Layer 5 of a small transformer language model trained on English Wikipedia (11 layers, counted from 0, width 64).
In attention head 1, each number of a token's query is one row of weights dot the token's vector x plus its bias. The head spreads its attention over the tokens so far by the softmax of query dot key.

Query weights of the head. A number n stands for n times 0.011.
q0 (bias 0.161): -38 -18 14 22 23 -32 11 -18 10 5 -19 3 15 6 -9 -5 -14 -2 35 33 9 -10 19 -4 7 3 -15 16 13 13 -34 8 21 9 -14 -1 21 23 26 -19 12 5 13 4 7 -17 -23 4 -17 13 -34 -19 14 -8 -31 13 -16 3 -35 16 -22 7 -15 -5
q1 (bias 0.055): -13 -21 17 28 40 37 19 -15 0 4 -56 -43 14 5 -6 -2 11 -38 14 -19 -9 -27 -13 -8 3 12 5 24 -4 45 32 9 -10 4 2 -22 6 23 1 -54 -4 1 34 16 8 32 -30 2 -40 12 29 4 -55 -15 -33 8 20 -20 21 40 -4 -38 26 3
q2 (bias 0.150): -27 7 -20 42 -2 7 49 -4 -20 -3 42 0 17 6 1 -42 10 31 34 -11 -15 -18 -36 1 -30 -24 -7 4 -10 -35 9 2 -4 -31 -6 -23 -8 -14 6 2 -5 11 18 -5 -11 12 21 9 6 7 39 17 -30 -21 28 26 -52 -26 -11 29 -53 15 -21 45
q3 (bias 0.163): -8 -15 3 46 18 54 -36 -34 -30 18 -55 -10 -1 -3 -21 5 6 -9 -19 3 -15 -28 11 -10 31 17 15 -13 24 15 -10 7 28 10 -51 8 36 14 0 -14 45 61 10 -14 13 -45 -9 19 -34 -15 -1 15 -25 -41 -11 4 48 1 5 8 9 -14 -22 16
q4 (bias 0.153): -41 -26 -22 -19 -11 13 -18 -24 -3 -41 1 -30 47 25 -11 0 5 3 33 -29 4 59 0 35 -8 20 -35 16 7 32 34 52 -6 -19 -27 -28 9 19 31 10 -18 -10 11 -1 6 8 2 -28 -41 18 -23 -13 -15 4 -40 30 28 -24 -5 4 -42 6 45 22
q5 (bias 0.009): -25 -1 -2 49 46 -22 1 -3 -38 -14 3 20 4 -4 18 -22 -12 -17 25 -14 -9 19 10 25 -39 52 -55 -5 -42 29 -21 18 -9 -10 -42 -30 -13 10 43 -17 20 -4 25 0 19 0 -3 6 -21 35 7 13 -47 -25 -12 18 -14 -31 10 14 29 15 29 10
q6 (bias 0.178): 2 4 19 55 -52 -25 7 23 23 -32 -37 -6 27 11 0 -32 38 -38 34 -1 -7 -2 29 -5 2 -2 12 -28 31 -13 18 1 6 -1 -26 1 9 2 -24 -26 12 -8 -14 15 49 -29 -19 11 -20 36 28 -27 -16 3 -45 10 -15 -76 21 3 1 2 26 27
q7 (bias 0.132): 1 4 0 -6 5 39 33 1 9 4 -4 -6 10 -38 18 -17 -25 -16 46 -3 -30 -36 -9 -36 9 -6 -44 3 -2 11 -7 -11 26 4 -7 -14 -17 4 24 18 5 22 3 8 21 21 -10 53 2 -1 -48 -3 -26 -29 15 0 9 -17 -34 -11 -9 12 30 -5
q8 (bias -0.217): 42 24 -18 -64 23 1 31 47 32 10 -38 7 -18 -32 17 -12 -17 11 13 46 -23 3 10 -2 17 -5 24 -12 -25 -11 11 0 -5 18 -18 22 -23 -14 4 25 -23 -46 5 -23 -13 13 -27 38 22 -18 -21 10 -4 27 28 -5 -40 9 -19 -6 -34 21 -45 -26
q9 (bias -0.193): -1 2 7 -25 -8 -16 -25 -19 21 15 0 13 10 -31 31 -18 8 10 24 -2 -7 -1 12 4 7 25 23 -39 3 -5 15 20 -7 7 0 0 -7 4 6 -13 -33 -8 0 4 -19 -7 -13 -24 31 20 0 -2 -5 14 -11 -28 -28 -10 34 14 23 14 -12 14
q10 (bias -0.241): -17 33 28 3 -4 18 22 0 21 -21 -23 2 28 -47 -9 -14 1 37 55 -11 -30 -24 -50 -32 -36 -17 8 -39 -5 -33 36 -16 28 -12 -20 18 -16 -11 34 9 -10 -19 4 3 -11 29 -20 20 30 -17 43 24 -68 2 28 13 2 -2 26 30 0 -3 11 -39
q11 (bias -0.151): 5 -10 -3 -19 3 -16 0 -24 29 -5 -8 -18 4 -11 -25 1 -19 -19 20 -6 18 7 44 36 16 17 -50 -12 -6 24 7 64 6 2 14 33 9 -4 -11 -22 -21 -4 -8 1 -19 -22 -9 -4 -24 -40 11 14 17 11 11 -30 19 -1 22 10 26 -3 -6 21
q12 (bias -0.208): -38 30 -19 -13 -2 -29 0 39 20 -15 11 -10 -27 -4 40 43 -33 -3 10 -38 15 -16 0 -14 -25 30 19 -21 15 22 -4 37 8 -38 6 36 -2 4 12 13 4 -36 22 18 -29 9 -16 22 30 -22 19 -50 -18 29 51 -9 -40 -7 2 20 8 13 -7 -9
q13 (bias 0.095): 15 19 -45 24 30 -45 -5 -65 -45 5 -6 -7 -42 -4 19 35 15 -23 -34 8 27 60 7 16 -19 35 -27 13 -4 33 -44 51 -25 19 13 -11 11 37 15 -16 -32 -44 22 62 -14 31 16 18 -75 9 8 -8 -31 1 -51 -48 29 9 3 53 9 14 3 -14
q14 (bias -0.157): -18 12 -8 -7 -22 -12 -5 24 49 35 -1 10 4 -16 -8 -3 26 28 -53 23 10 14 -18 33 27 -1 -2 -53 -10 0 3 -16 49 6 -31 9 -17 -6 -16 15 -21 -28 -13 -28 -1 -12 -4 13 55 -18 -24 -27 94 21 13 14 -23 -2 -19 -25 -19 37 6 -10
q15 (bias 0.091): 20 21 -28 -12 15 45 13 -57 12 -5 2 -15 9 -33 -14 -17 -31 -34 15 43 8 -5 -16 13 22 -6 -5 -18 13 33 -26 13 9 7 -27 11 12 -13 -8 1 -14 11 3 21 -2 10 1 10 -8 -12 1 -24 -7 -18 -39 17 -15 -7 21 -1 19 17 29 -13
q16 (bias -0.117): 22 27 -1 -8 -20 4 0 -22 5 2 -26 15 19 -12 33 -12 -27 13 -29 -12 -5 8 -3 46 14 -17 -25 -24 19 -55 -29 -5 13 -14 25 27 7 -8 9 14 -24 21 -19 -19 -17 -3 20 14 4 23 25 -21 -17 -12 42 8 18 33 18 -3 -15 14 -25 -3
q17 (bias 0.154): 1 -16 18 38 0 24 -21 -16 -31 -18 -6 35 -10 13 -4 13 1 -4 -30 19 -16 33 25 -2 -8 35 -39 31 -21 26 2 7 2 -19 -10 -45 33 -27 -34 -9 11 11 -12 20 2 3 -24 -47 -24 24 -44 43 4 -10 30 -10 34 2 -2 -15 18 19 -20 12
q18 (bias 0.180): -12 -32 -2 17 16 10 5 -21 -22 -29 -5 -12 0 17 -22 -28 7 -4 28 -50 11 -28 -8 -54 2 33 44 14 -29 44 -8 -9 -16 -3 10 28 -14 -4 44 4 -1 0 25 -6 6 5 2 45 6 -27 22 8 -13 -52 19 26 -12 -9 2 13 -15 -34 -7 20
q19 (bias 0.085): 16 4 -33 -20 6 39 -7 -28 15 28 27 -51 -24 30 21 3 -20 -40 5 26 -15 -12 18 -21 22 -22 8 0 11 24 -5 -11 -15 40 -11 13 -40 40 -2 20 -13 21 9 -20 -12 -1 -38 1 -36 3 -24 6 -25 5 -19 23 17 17 6 -19 16 -28 -9 0
q20 (bias 0.141): 74 3 -6 -3 -34 18 11 13 -1 3 32 1 -5 0 8 -10 -3 -2 17 29 -29 -14 -29 -34 0 -4 18 -26 -14 25 -38 -20 2 -17 10 14 -2 13 -25 19 -31 8 11 13 20 15 -49 -18 20 -21 -20 3 9 -27 13 -17 26 2 23 -34 -1 -1 7 -1
q21 (bias -0.163): 15 11 3 -42 -18 -16 -1 -17 10 27 9 25 -26 -27 13 7 -14 23 -39 58 -45 24 -9 11 0 -11 41 -33 23 -7 -15 10 37 18 13 52 -10 -22 -20 7 -2 39 -28 -41 -16 -21 -8 -5 26 7 -11 16 -12 7 72 -14 -45 56 3 -34 -2 41 -40 -19
q22 (bias -0.011): -43 8 7 9 34 -20 1 -18 -72 9 -39 27 -22 19 -25 46 34 -33 -16 -6 40 -23 37 40 -5 4 -55 33 -22 32 2 30 -5 -9 15 -37 23 39 -3 -17 8 -22 12 8 -28 31 22 -36 -53 -11 8 -6 6 37 -11 -40 59 30 -2 39 10 -29 19 -5
q23 (bias 0.244): 15 -56 0 47 -24 -15 -73 -15 -30 -29 11 23 -11 48 -29 -6 51 -22 7 -28 -9 33 27 2 24 -13 -25 41 -15 7 23 -8 2 -32 12 -72 30 6 6 -35 26 9 16 2 26 -5 1 -19 -43 15 17 -9 -6 -15 -68 0 29 -1 15 0 -48 22 29 28
q24 (bias 0.159): -38 -7 -39 11 7 0 -7 -8 -63 -42 22 45 -8 28 16 7 -25 12 -12 0 -10 10 0 38 -54 1 -2 31 -16 -20 24 15 3 -41 35 -16 14 -9 12 -21 36 -10 6 13 23 -10 9 -13 -21 -7 20 8 -7 4 -35 -19 37 -39 -9 24 12 36 31 -18
q25 (bias -0.218): 0 48 33 -35 23 42 -13 6 14 19 -7 -4 -23 -38 27 21 -24 8 -19 1 -9 -13 -54 3 0 -45 59 -18 -13 -35 -6 -17 30 34 18 55 -16 -15 5 25 -31 28 -55 14 -24 31 -36 -37 36 -38 11 -14 17 -22 70 23 -41 63 -30 -18 39 12 -30 -36
q26 (bias -0.186): -40 23 -23 4 22 -7 37 -1 26 -5 -20 -8 20 2 -2 -25 -17 8 -12 -14 -24 -1 -9 -23 -25 20 -16 -26 12 8 -50 -24 -10 -13 -15 18 20 16 20 23 17 6 26 -7 -18 31 -3 15 23 -4 -3 7 -24 12 37 -8 30 -12 23 -29 -10 22 8 10
q27 (bias 0.236): -6 -7 -14 54 -10 22 -5 3 -14 3 0 5 37 21 -38 1 27 2 46 3 -8 -59 -14 -3 -13 9 -1 43 30 -14 2 27 0 -64 16 -27 33 -29 -2 13 67 11 38 -5 79 9 -9 26 -10 10 -12 -24 -67 -12 -14 16 -53 -58 -10 -10 -12 -12 -26 19
q28 (bias -0.175): 3 3 23 -9 19 14 28 8 -18 12 -4 -17 8 -16 4 -46 -31 14 0 7 -19 -5 -18 -47 2 11 8 -7 4 1 39 -1 -42 -5 -16 -37 6 -11 4 20 13 19 24 -25 8 -3 -7 17 14 -20 1 42 -15 9 35 23 -28 11 -17 2 -7 -17 17 23
q29 (bias -0.180): 8 1 -14 42 53 -12 -13 -15 7 21 33 -1 -20 -12 2 -7 27 0 -17 -49 3 48 -13 48 -30 13 -13 -11 -13 -19 -12 -8 6 23 33 8 35 -38 21 5 13 -14 0 23 17 6 17 -15 -2 -50 -18 1 10 -15 -19 2 -51 10 -34 4 -16 19 22 15
q30 (bias -0.237): -1 15 -35 38 36 -6 -8 8 -6 -10 -9 -37 25 -11 -5 10 -42 0 -16 1 -28 -12 -29 -27 45 4 -22 4 7 19 -24 16 -3 17 -8 16 7 18 1 14 -20 12 35 5 -13 9 4 1 36 29 -13 5 -21 5 -1 5 -8 13 -2 -10 12 -13 2 -53
q31 (bias 0.069): -24 10 -7 14 -5 -25 -9 -38 -26 -11 12 31 7 43 -16 -7 0 -48 -25 31 51 44 23 32 -24 77 -51 -1 -49 68 -27 0 -2 -43 9 -3 24 33 9 -38 -3 -40 10 -8 34 -4 -65 5 -94 -26 0 3 15 10 -30 1 36 12 -11 19 45 1 20 -25

Each question shows a short text with each token's key, already scaled and adjusted for position as the last token sees it. A number n stands for n times 0.015.

Then comes the last token's vector x. A number n stands for n times 0.039.

0 "o": -28 -42 -15 -41 -38 -23 -55 17 79 27 63 7 46 -62 54 -5 32 -45 -34 -6 -9 72 -39 -90 -41 80 42 -48 51 14 44 -48
1 " is": -34 -40 -19 -27 -42 -16 -53 5 75 20 76 4 50 -66 42 -13 25 -33 -36 -10 -16 60 -37 -84 -28 82 45 -28 63 27 64 -34
2 " s": -29 -51 -27 -47 -44 -24 -52 7 76 33 59 26 56 -63 44 -9 18 -41 -44 -20 -20 48 -26 -87 -22 73 29 -53 65 28 61 -32
3 "im": -56 -31 -38 -47 -39 -13 -43 -14 82 38 63 30 53 -58 54 -10 28 -56 -43 -9 -24 51 -19 -90 -35 71 44 -57 59 33 55 -15
4 "il": -40 -41 -33 -39 -44 -15 -37 1 84 35 65 28 59 -51 63 -9 37 -44 -49 -12 -19 60 -19 -85 -40 65 54 -59 61 40 59 -18
5 "ar": -43 -46 -33 -45 -39 -22 -52 -4 75 21 58 17 46 -51 63 -1 27 -37 -42 -4 -24 54 -28 -80 -42 77 50 -60 60 36 68 -31
6 " to": -24 -29 -36 -29 -33 -11 -48 14 75 35 85 30 56 -58 40 -1 21 -49 -33 -11 -21 49 -30 -89 -37 70 52 -42 65 24 68 -23
7 " the": -28 -32 -33 -28 -31 -29 -47 7 72 28 65 18 45 -65 39 -10 19 -36 -38 -5 -11 56 -20 -76 -36 73 41 -42 66 11 56 -34
8 " re": -32 -39 -35 -46 -39 -29 -37 6 76 33 69 14 57 -58 51 4 37 -49 -52 -14 -2 59 -34 -76 -21 79 34 -46 52 8 63 -20
x: 12 -10 3 -24 -32 13 33 -10 9 20 -9 8 19 0 -11 19 46 60 -16 -46 -7 15 0 -23 -53 18 -5 18 45 9 -8 33 34 -9 -27 -43 17 50 25 3 -34 -2 -45 20 -9 13 -10 -16 -40 29 4 -23 -25 -3 -2 13 -4 6 -9 -53 11 -37 0 24
To which token does the last token give the most attention? 7 " the"

0 " in": -25 -41 -15 -39 -40 -27 -48 17 76 23 63 4 45 -65 57 -3 31 -43 -34 -9 -6 70 -42 -88 -36 79 44 -46 50 8 49 -45
1 "it": -49 -38 -43 -27 -51 -28 -41 -23 75 42 71 26 54 -67 48 -8 30 -44 -44 -7 -18 61 -17 -81 -30 75 54 -60 55 33 58 -26
2 "ial": -28 -46 -24 -40 -42 -31 -49 -1 78 22 57 13 47 -52 58 -10 28 -44 -48 -2 -20 66 -24 -78 -35 78 46 -60 55 27 60 -36
3 "ly": -24 -37 -28 -40 -38 -27 -58 12 75 31 79 21 46 -53 47 -1 23 -43 -45 -16 -18 63 -23 -82 -40 76 52 -44 65 41 63 -32
4 " been": -30 -30 -26 -32 -40 -16 -47 10 69 27 79 4 50 -64 39 -13 27 -34 -44 -18 -5 56 -27 -83 -31 77 51 -25 64 27 64 -25
5 " e": -36 -39 -38 -38 -32 -28 -46 2 80 38 77 15 51 -55 55 -7 34 -44 -45 -25 -10 63 -24 -76 -25 74 34 -52 61 7 62 -23
6 "st": -49 -40 -21 -41 -37 -39 -46 -12 75 37 78 27 55 -47 55 -11 21 -46 -48 -13 -15 58 -17 -80 -27 71 52 -62 62 21 54 -32
7 "ab": -48 -48 -37 -34 -30 -27 -48 -20 76 31 57 19 55 -52 58 -8 31 -37 -39 -19 -17 75 -31 -89 -34 80 49 -66 49 16 43 -33
8 "l": -49 -45 -29 -52 -40 -31 -46 -14 81 42 73 16 53 -39 61 -7 30 -47 -48 -22 -18 54 -23 -82 -47 66 54 -61 60 31 52 -36
x: -1 -7 -16 -29 -7 -15 30 -6 34 3 -9 1 19 -6 0 23 22 61 12 -17 -40 14 10 -9 -40 53 7 25 47 -6 -31 45 6 -17 -8 -37 17 37 16 -11 -17 0 -73 30 13 -7 10 -18 -36 14 -20 -21 -16 -5 21 23 22 -2 -22 -24 1 -74 11 8
To which token does the last token give the most attention? 4 " been"

0 " E": -26 -42 -16 -40 -38 -28 -52 14 77 28 63 8 45 -62 56 -3 31 -45 -36 -6 -9 73 -40 -91 -41 82 41 -53 52 10 43 -49
1 "ast": -42 -43 -21 -33 -40 -34 -56 -19 72 39 63 35 57 -63 53 -4 28 -59 -32 1 -21 63 -26 -78 -37 82 44 -64 57 22 61 -42
2 "ern": -39 -53 -24 -47 -48 -34 -47 -12 80 26 57 20 65 -53 62 -16 28 -47 -44 -14 -25 65 -23 -75 -40 84 38 -67 57 26 47 -38
3 " K": -30 -45 -30 -45 -43 -34 -58 -9 65 41 53 26 61 -49 40 -7 24 -48 -27 -8 -5 60 -26 -87 -39 91 31 -58 50 35 48 -38
4 "ent": -35 -45 -31 -24 -44 -33 -49 -20 78 40 55 20 64 -54 50 -16 26 -58 -33 3 -22 63 -14 -72 -41 82 24 -57 45 23 49 -36
5 "uc": -41 -34 -34 -42 -57 -16 -39 -14 82 42 67 18 60 -38 44 -13 42 -55 -40 8 -25 54 -14 -91 -51 80 37 -61 46 14 69 -24
6 "k": -34 -51 -22 -45 -46 -23 -58 -9 72 33 60 21 71 -52 49 -10 24 -50 -16 -17 -8 63 -30 -79 -41 80 46 -48 46 34 51 -42
7 "y": -31 -44 -19 -51 -41 -20 -51 8 75 33 67 16 58 -50 47 -8 23 -51 -24 -6 -8 55 -39 -80 -45 78 43 -59 57 33 51 -37
8 " |": -33 -34 -13 -31 -40 -20 -40 -4 71 27 70 1 50 -53 48 2 26 -39 -30 -9 -3 68 -42 -79 -42 78 53 -45 59 14 54 -41
x: 5 -34 22 -13 -35 5 34 -27 35 10 -12 11 10 8 2 15 28 50 16 -8 -5 18 -17 -36 -47 26 27 11 59 -11 -12 37 12 -23 -34 -50 -12 35 12 2 -29 21 -53 28 8 4 14 -19 -29 38 -13 -14 -25 1 23 19 -13 -3 -21 -34 2 -38 12 1
Which token does the last token look at most, and with what share of its attention? 8 " |", with about 50%

0 "ing": -26 -42 -17 -41 -38 -26 -52 18 77 28 66 7 46 -64 54 -7 30 -46 -33 -10 -10 71 -38 -89 -41 79 47 -48 52 15 46 -49
1 " in": -27 -39 -22 -47 -44 -25 -40 -7 76 23 62 -4 59 -50 57 -7 21 -51 -36 -6 -12 62 -34 -87 -30 80 40 -50 55 7 66 -22
2 " the": -30 -36 -26 -34 -37 -31 -44 1 75 24 65 17 44 -62 46 -6 17 -39 -35 -4 -11 49 -25 -79 -28 71 42 -48 64 15 57 -30
3 " s": -30 -50 -35 -43 -45 -36 -53 5 75 30 54 26 55 -65 46 -11 20 -43 -43 -15 -18 45 -18 -80 -23 70 28 -58 61 22 59 -30
4 "ur": -37 -40 -32 -48 -46 -25 -30 -6 81 37 72 27 53 -55 53 -10 44 -53 -52 -1 -15 54 -20 -78 -29 79 45 -72 47 21 66 -17
5 "r": -40 -44 -40 -52 -42 -30 -49 -11 84 45 67 18 51 -51 55 -13 34 -48 -53 -15 -16 60 -20 -74 -29 74 47 -65 50 32 64 -36
6 "ound": -32 -45 -24 -43 -46 -35 -34 -15 75 40 76 17 56 -56 62 -8 27 -53 -56 -10 -24 59 -18 -78 -44 79 43 -47 53 30 70 -33
7 "ing": -31 -46 -32 -38 -39 -29 -43 6 71 43 75 14 55 -54 57 -14 26 -49 -37 -15 -16 53 -22 -73 -40 74 54 -48 54 37 58 -32
8 " are": -40 -37 -32 -25 -34 -16 -47 9 70 24 77 11 55 -69 44 -12 28 -31 -39 -16 -13 48 -26 -82 -34 76 49 -28 61 29 59 -27
x: 21 -12 21 -36 -18 17 24 -26 46 24 -13 0 23 11 2 22 49 39 -20 -27 -16 -6 4 -27 -44 49 4 10 49 3 -22 21 3 -37 -32 -41 5 30 34 -10 -33 14 -50 15 7 10 31 -2 -38 31 -15 -20 -26 3 20 3 0 -11 -17 -38 1 -32 5 15
Which two tokens does the last token look at most, in order? 8 " are", 0 "ing"

0 "ment": -27 -40 -11 -37 -36 -25 -51 13 75 27 66 6 45 -61 54 -5 32 -44 -39 -10 -13 73 -37 -89 -43 83 46 -49 55 13 44 -53
1 " at": -39 -43 -26 -42 -48 -29 -36 -3 73 31 68 5 59 -48 48 -13 14 -51 -30 -5 -6 55 -37 -86 -37 77 39 -42 56 8 59 -32
2 " the": -28 -32 -28 -31 -37 -32 -45 4 75 26 64 14 48 -65 42 -8 15 -45 -33 -1 -14 53 -23 -80 -35 73 41 -42 65 14 54 -36
3 " time": -36 -45 -26 -26 -37 -38 -51 0 70 32 74 20 50 -64 48 -9 40 -51 -41 -19 -20 50 -16 -76 -38 77 40 -46 62 22 65 -40
4 ",": -34 -36 -19 -26 -36 -25 -49 6 66 28 66 5 47 -58 43 -11 27 -44 -20 -13 -18 56 -31 -75 -40 78 45 -45 63 31 57 -44
5 " under": -41 -32 -33 -30 -39 -26 -36 -3 67 31 81 9 59 -51 47 -6 19 -53 -31 -6 -11 51 -22 -88 -36 74 43 -38 56 1 69 -23
6 " Pr": -43 -38 -44 -28 -48 -34 -38 -21 66 37 52 10 47 -41 43 -13 34 -47 -54 -6 -20 62 -9 -80 -34 83 34 -73 58 13 51 -36
7 "ime": -35 -47 -30 -18 -39 -30 -44 -5 64 40 61 20 60 -55 50 -14 37 -48 -43 -4 -26 56 -4 -76 -41 82 45 -62 59 15 51 -38
8 " M": -43 -33 -33 -36 -36 -31 -50 -19 65 38 54 20 65 -55 51 -10 21 -47 -32 -14 -26 60 -18 -78 -38 85 30 -56 58 21 34 -34
x: -15 -27 11 -16 -42 -1 33 -13 18 12 -11 -4 4 5 -13 24 25 58 -2 -31 -6 2 22 -18 -34 40 23 37 58 -18 -37 21 6 -17 -32 -40 6 49 11 -18 -33 13 -48 32 -19 -11 -4 -12 -36 22 5 -23 -5 6 25 20 -21 12 -18 -19 20 -25 32 19
Which two tokens does the last token look at most, in order? 8 " M", 7 "ime"

0 "ay": -26 -42 -17 -40 -37 -25 -52 17 76 28 65 9 46 -64 52 -6 34 -43 -37 -10 -11 71 -41 -91 -42 81 45 -47 50 13 44 -51
1 " St": -35 -52 -32 -32 -52 -34 -56 -10 71 41 48 24 68 -49 48 -12 27 -52 -34 -4 -7 59 -21 -78 -34 82 39 -59 49 30 49 -36
2 "ate": -26 -48 -17 -37 -49 -29 -43 -7 77 37 56 12 61 -50 44 -17 29 -55 -37 1 -22 50 -21 -68 -38 81 29 -61 52 21 54 -39
3 " |": -31 -38 -15 -26 -46 -23 -41 -4 72 27 66 -1 54 -56 52 1 25 -43 -29 -8 -5 66 -38 -76 -40 78 54 -45 56 12 53 -42
4 " M": -47 -31 -29 -40 -42 -29 -48 -19 69 33 54 22 60 -60 47 -15 16 -54 -24 -11 -27 52 -18 -79 -41 80 26 -50 58 24 35 -34
5 "ur": -41 -40 -32 -36 -47 -33 -29 -13 68 40 65 29 58 -53 47 -15 44 -62 -43 4 -30 57 -16 -75 -36 81 34 -78 58 8 52 -25
6 "f": -36 -42 -22 -41 -40 -38 -45 -12 72 34 65 3 54 -51 56 -22 27 -52 -35 -8 -27 71 -25 -70 -38 86 40 -71 55 13 51 -48
7 "re": -35 -42 -39 -29 -42 -42 -46 -8 78 35 70 25 65 -53 53 -15 30 -46 -40 -25 -23 72 -19 -83 -40 76 44 -61 58 12 50 -37
8 "es": -32 -51 -18 -42 -36 -30 -42 4 74 38 73 19 70 -57 48 -19 28 -45 -28 -22 -23 61 -29 -81 -38 81 44 -58 56 21 48 -40
x: 15 -33 21 -26 -5 -1 27 -10 12 4 -11 15 9 0 14 -3 23 48 3 -11 6 11 18 -39 -34 41 11 4 77 -10 -11 24 13 -25 -7 -42 12 39 22 -18 -32 5 -75 20 -9 14 14 -2 -21 20 -15 -27 -34 -15 31 10 -2 -2 -18 -44 10 -67 23 17
Which two tokens does the last token look at most, in order? 0 "ay", 8 "es"

0 "gh": -25 -41 -17 -40 -40 -30 -51 15 75 21 60 4 43 -67 53 -5 30 -45 -32 -6 -4 72 -41 -88 -40 80 43 -47 48 6 43 -51
1 "an": -37 -46 -37 -33 -45 -28 -56 -2 80 27 53 22 62 -64 51 -11 26 -46 -26 -3 -20 56 -24 -79 -43 77 40 -58 55 25 54 -34
2 " sec": -29 -56 -38 -29 -49 -37 -45 -8 78 37 50 16 41 -57 45 -17 43 -37 -52 -2 -18 64 -20 -70 -28 80 31 -58 47 22 53 -25
3 "ur": -46 -43 -42 -52 -47 -25 -35 -9 80 35 68 20 53 -53 51 -9 37 -59 -50 4 -19 56 -27 -68 -29 75 49 -66 50 27 60 -21
4 "ity": -41 -49 -23 -39 -41 -29 -48 -1 72 22 65 19 53 -60 50 -15 28 -54 -39 -7 -23 58 -31 -73 -32 71 45 -46 59 40 46 -31
5 " for": -32 -39 -27 -39 -37 -20 -38 4 77 22 72 12 55 -52 56 -7 14 -44 -43 -12 -22 51 -31 -86 -39 74 39 -44 57 9 63 -29
6 "c": -44 -43 -33 -46 -48 -18 -40 -7 75 43 65 11 62 -52 52 -15 21 -47 -48 -7 -23 65 -25 -83 -26 73 45 -59 47 19 53 -39
7 "es": -35 -42 -20 -42 -30 -15 -48 12 74 34 75 10 64 -59 53 -18 28 -40 -37 -21 -23 51 -28 -76 -35 80 50 -47 52 36 54 -36
8 ",": -35 -36 -18 -32 -32 -20 -48 4 65 28 65 6 48 -57 42 -12 26 -41 -24 -10 -18 60 -36 -80 -44 78 47 -48 62 30 55 -47
x: 7 -25 11 -31 -29 -11 20 -24 44 20 -21 20 22 -12 5 18 24 65 -2 -17 -8 6 -11 -41 -35 44 23 -5 66 -3 -11 24 -1 -23 -21 -52 -8 37 31 -12 -21 19 -48 9 18 12 -1 -2 -31 35 -1 -35 -16 -9 22 24 0 -1 -26 -30 6 -29 13 7
To which token does the last token give the most attention? 0 "gh"

0 " T": -28 -42 -15 -39 -38 -27 -54 14 76 25 59 9 46 -61 53 -4 29 -45 -33 -5 -8 71 -41 -91 -40 79 43 -49 49 11 42 -50
1 "N": -30 -34 -23 -21 -46 -34 -52 -20 79 27 57 27 61 -54 51 -7 20 -41 -31 -2 -18 61 -23 -80 -45 87 38 -61 51 20 66 -42
2 " (": -33 -47 -16 -32 -46 -32 -29 -5 70 29 56 5 54 -76 50 -9 27 -43 -23 -9 -10 61 -51 -77 -34 75 32 -40 57 7 40 -42
3 "M": -52 -33 -20 -40 -43 -33 -38 -27 73 25 57 25 58 -54 58 -5 15 -59 -24 -10 -17 51 -24 -84 -38 81 23 -51 48 21 37 -34
4 "ur": -41 -40 -29 -38 -49 -33 -27 -17 69 40 62 27 60 -50 50 -11 44 -67 -40 5 -30 56 -19 -77 -34 83 31 -80 57 9 51 -22
5 "ph": -54 -52 -23 -40 -41 -41 -59 -23 71 20 54 11 62 -47 55 -10 27 -53 -24 -5 -23 65 -22 -90 -33 83 36 -61 50 4 50 -49
6 "y": -34 -43 -19 -40 -39 -26 -49 5 69 31 68 22 64 -53 46 -13 30 -50 -27 -5 -17 61 -29 -82 -42 79 44 -60 66 24 50 -33
7 " C": -33 -41 -32 -42 -48 -31 -49 -5 66 41 57 20 57 -53 53 -9 30 -49 -42 -8 -13 60 -27 -88 -38 83 34 -73 53 21 42 -37
8 "ent": -40 -47 -29 -23 -40 -34 -52 -22 77 37 59 20 62 -49 57 -16 28 -52 -43 3 -22 69 -12 -71 -40 79 38 -60 46 30 45 -37
x: -25 -38 39 -28 -7 -4 33 7 18 4 1 -1 13 -8 13 11 40 37 -7 -19 -6 13 -4 -15 -42 63 1 27 72 -17 -15 5 5 -6 -22 -31 -23 60 0 4 -18 9 -65 15 -4 3 33 -19 -44 33 -3 -35 -6 -29 21 4 -3 2 -28 -10 4 -34 11 19
To which token does the last token give the most attention? 2 " ("

0 " (": -27 -45 -12 -37 -41 -30 -49 15 73 26 60 5 44 -68 55 -5 33 -43 -30 -10 -7 71 -46 -89 -39 77 43 -48 52 7 42 -52
1 "N": -32 -30 -20 -22 -44 -32 -48 -20 75 30 61 31 58 -54 50 -7 20 -36 -35 -6 -20 58 -21 -82 -47 88 36 -60 55 22 66 -41
2 "ash": -35 -51 -28 -36 -46 -24 -40 -24 64 41 52 32 68 -57 48 -17 38 -57 -34 -1 -28 54 -18 -80 -35 89 37 -75 57 34 58 -25
3 "v": -37 -44 -20 -37 -52 -26 -45 -22 77 32 57 13 64 -45 56 -8 26 -47 -33 -13 -28 73 -30 -87 -36 95 32 -65 48 15 56 -40
4 "il": -38 -44 -29 -34 -53 -21 -35 -6 77 37 55 20 70 -43 63 -11 37 -53 -38 -7 -30 59 -23 -88 -44 75 45 -66 58 37 50 -27
5 "le": -31 -53 -27 -34 -47 -29 -49 -4 81 35 67 12 63 -52 67 -12 34 -52 -33 -22 -22 61 -25 -76 -38 78 45 -62 55 20 54 -40
6 " M": -36 -41 -27 -44 -43 -33 -51 -22 70 32 51 20 64 -53 55 -12 21 -51 -26 -16 -25 61 -25 -81 -34 83 28 -59 52 26 35 -31
7 "un": -29 -51 -25 -29 -52 -33 -41 -25 81 31 54 21 56 -45 53 -6 46 -44 -43 -13 -29 74 -15 -78 -32 85 29 -72 49 13 51 -30
8 "ic": -46 -53 -32 -37 -46 -26 -47 -10 73 29 53 12 63 -44 64 -16 29 -49 -34 1 -25 60 -18 -90 -34 72 41 -69 52 20 50 -32
x: 11 -33 32 -10 4 -15 7 3 28 7 0 -1 9 -10 -7 1 36 48 -5 0 -9 18 15 -18 -33 32 -3 26 50 -16 -33 18 -9 -34 -17 -31 -7 68 14 -6 -25 11 -84 25 -3 -19 31 0 -32 17 -5 -19 -34 -12 42 17 -3 7 -21 -46 17 -35 25 15
To which token does the last token give the most attention? 0 " ("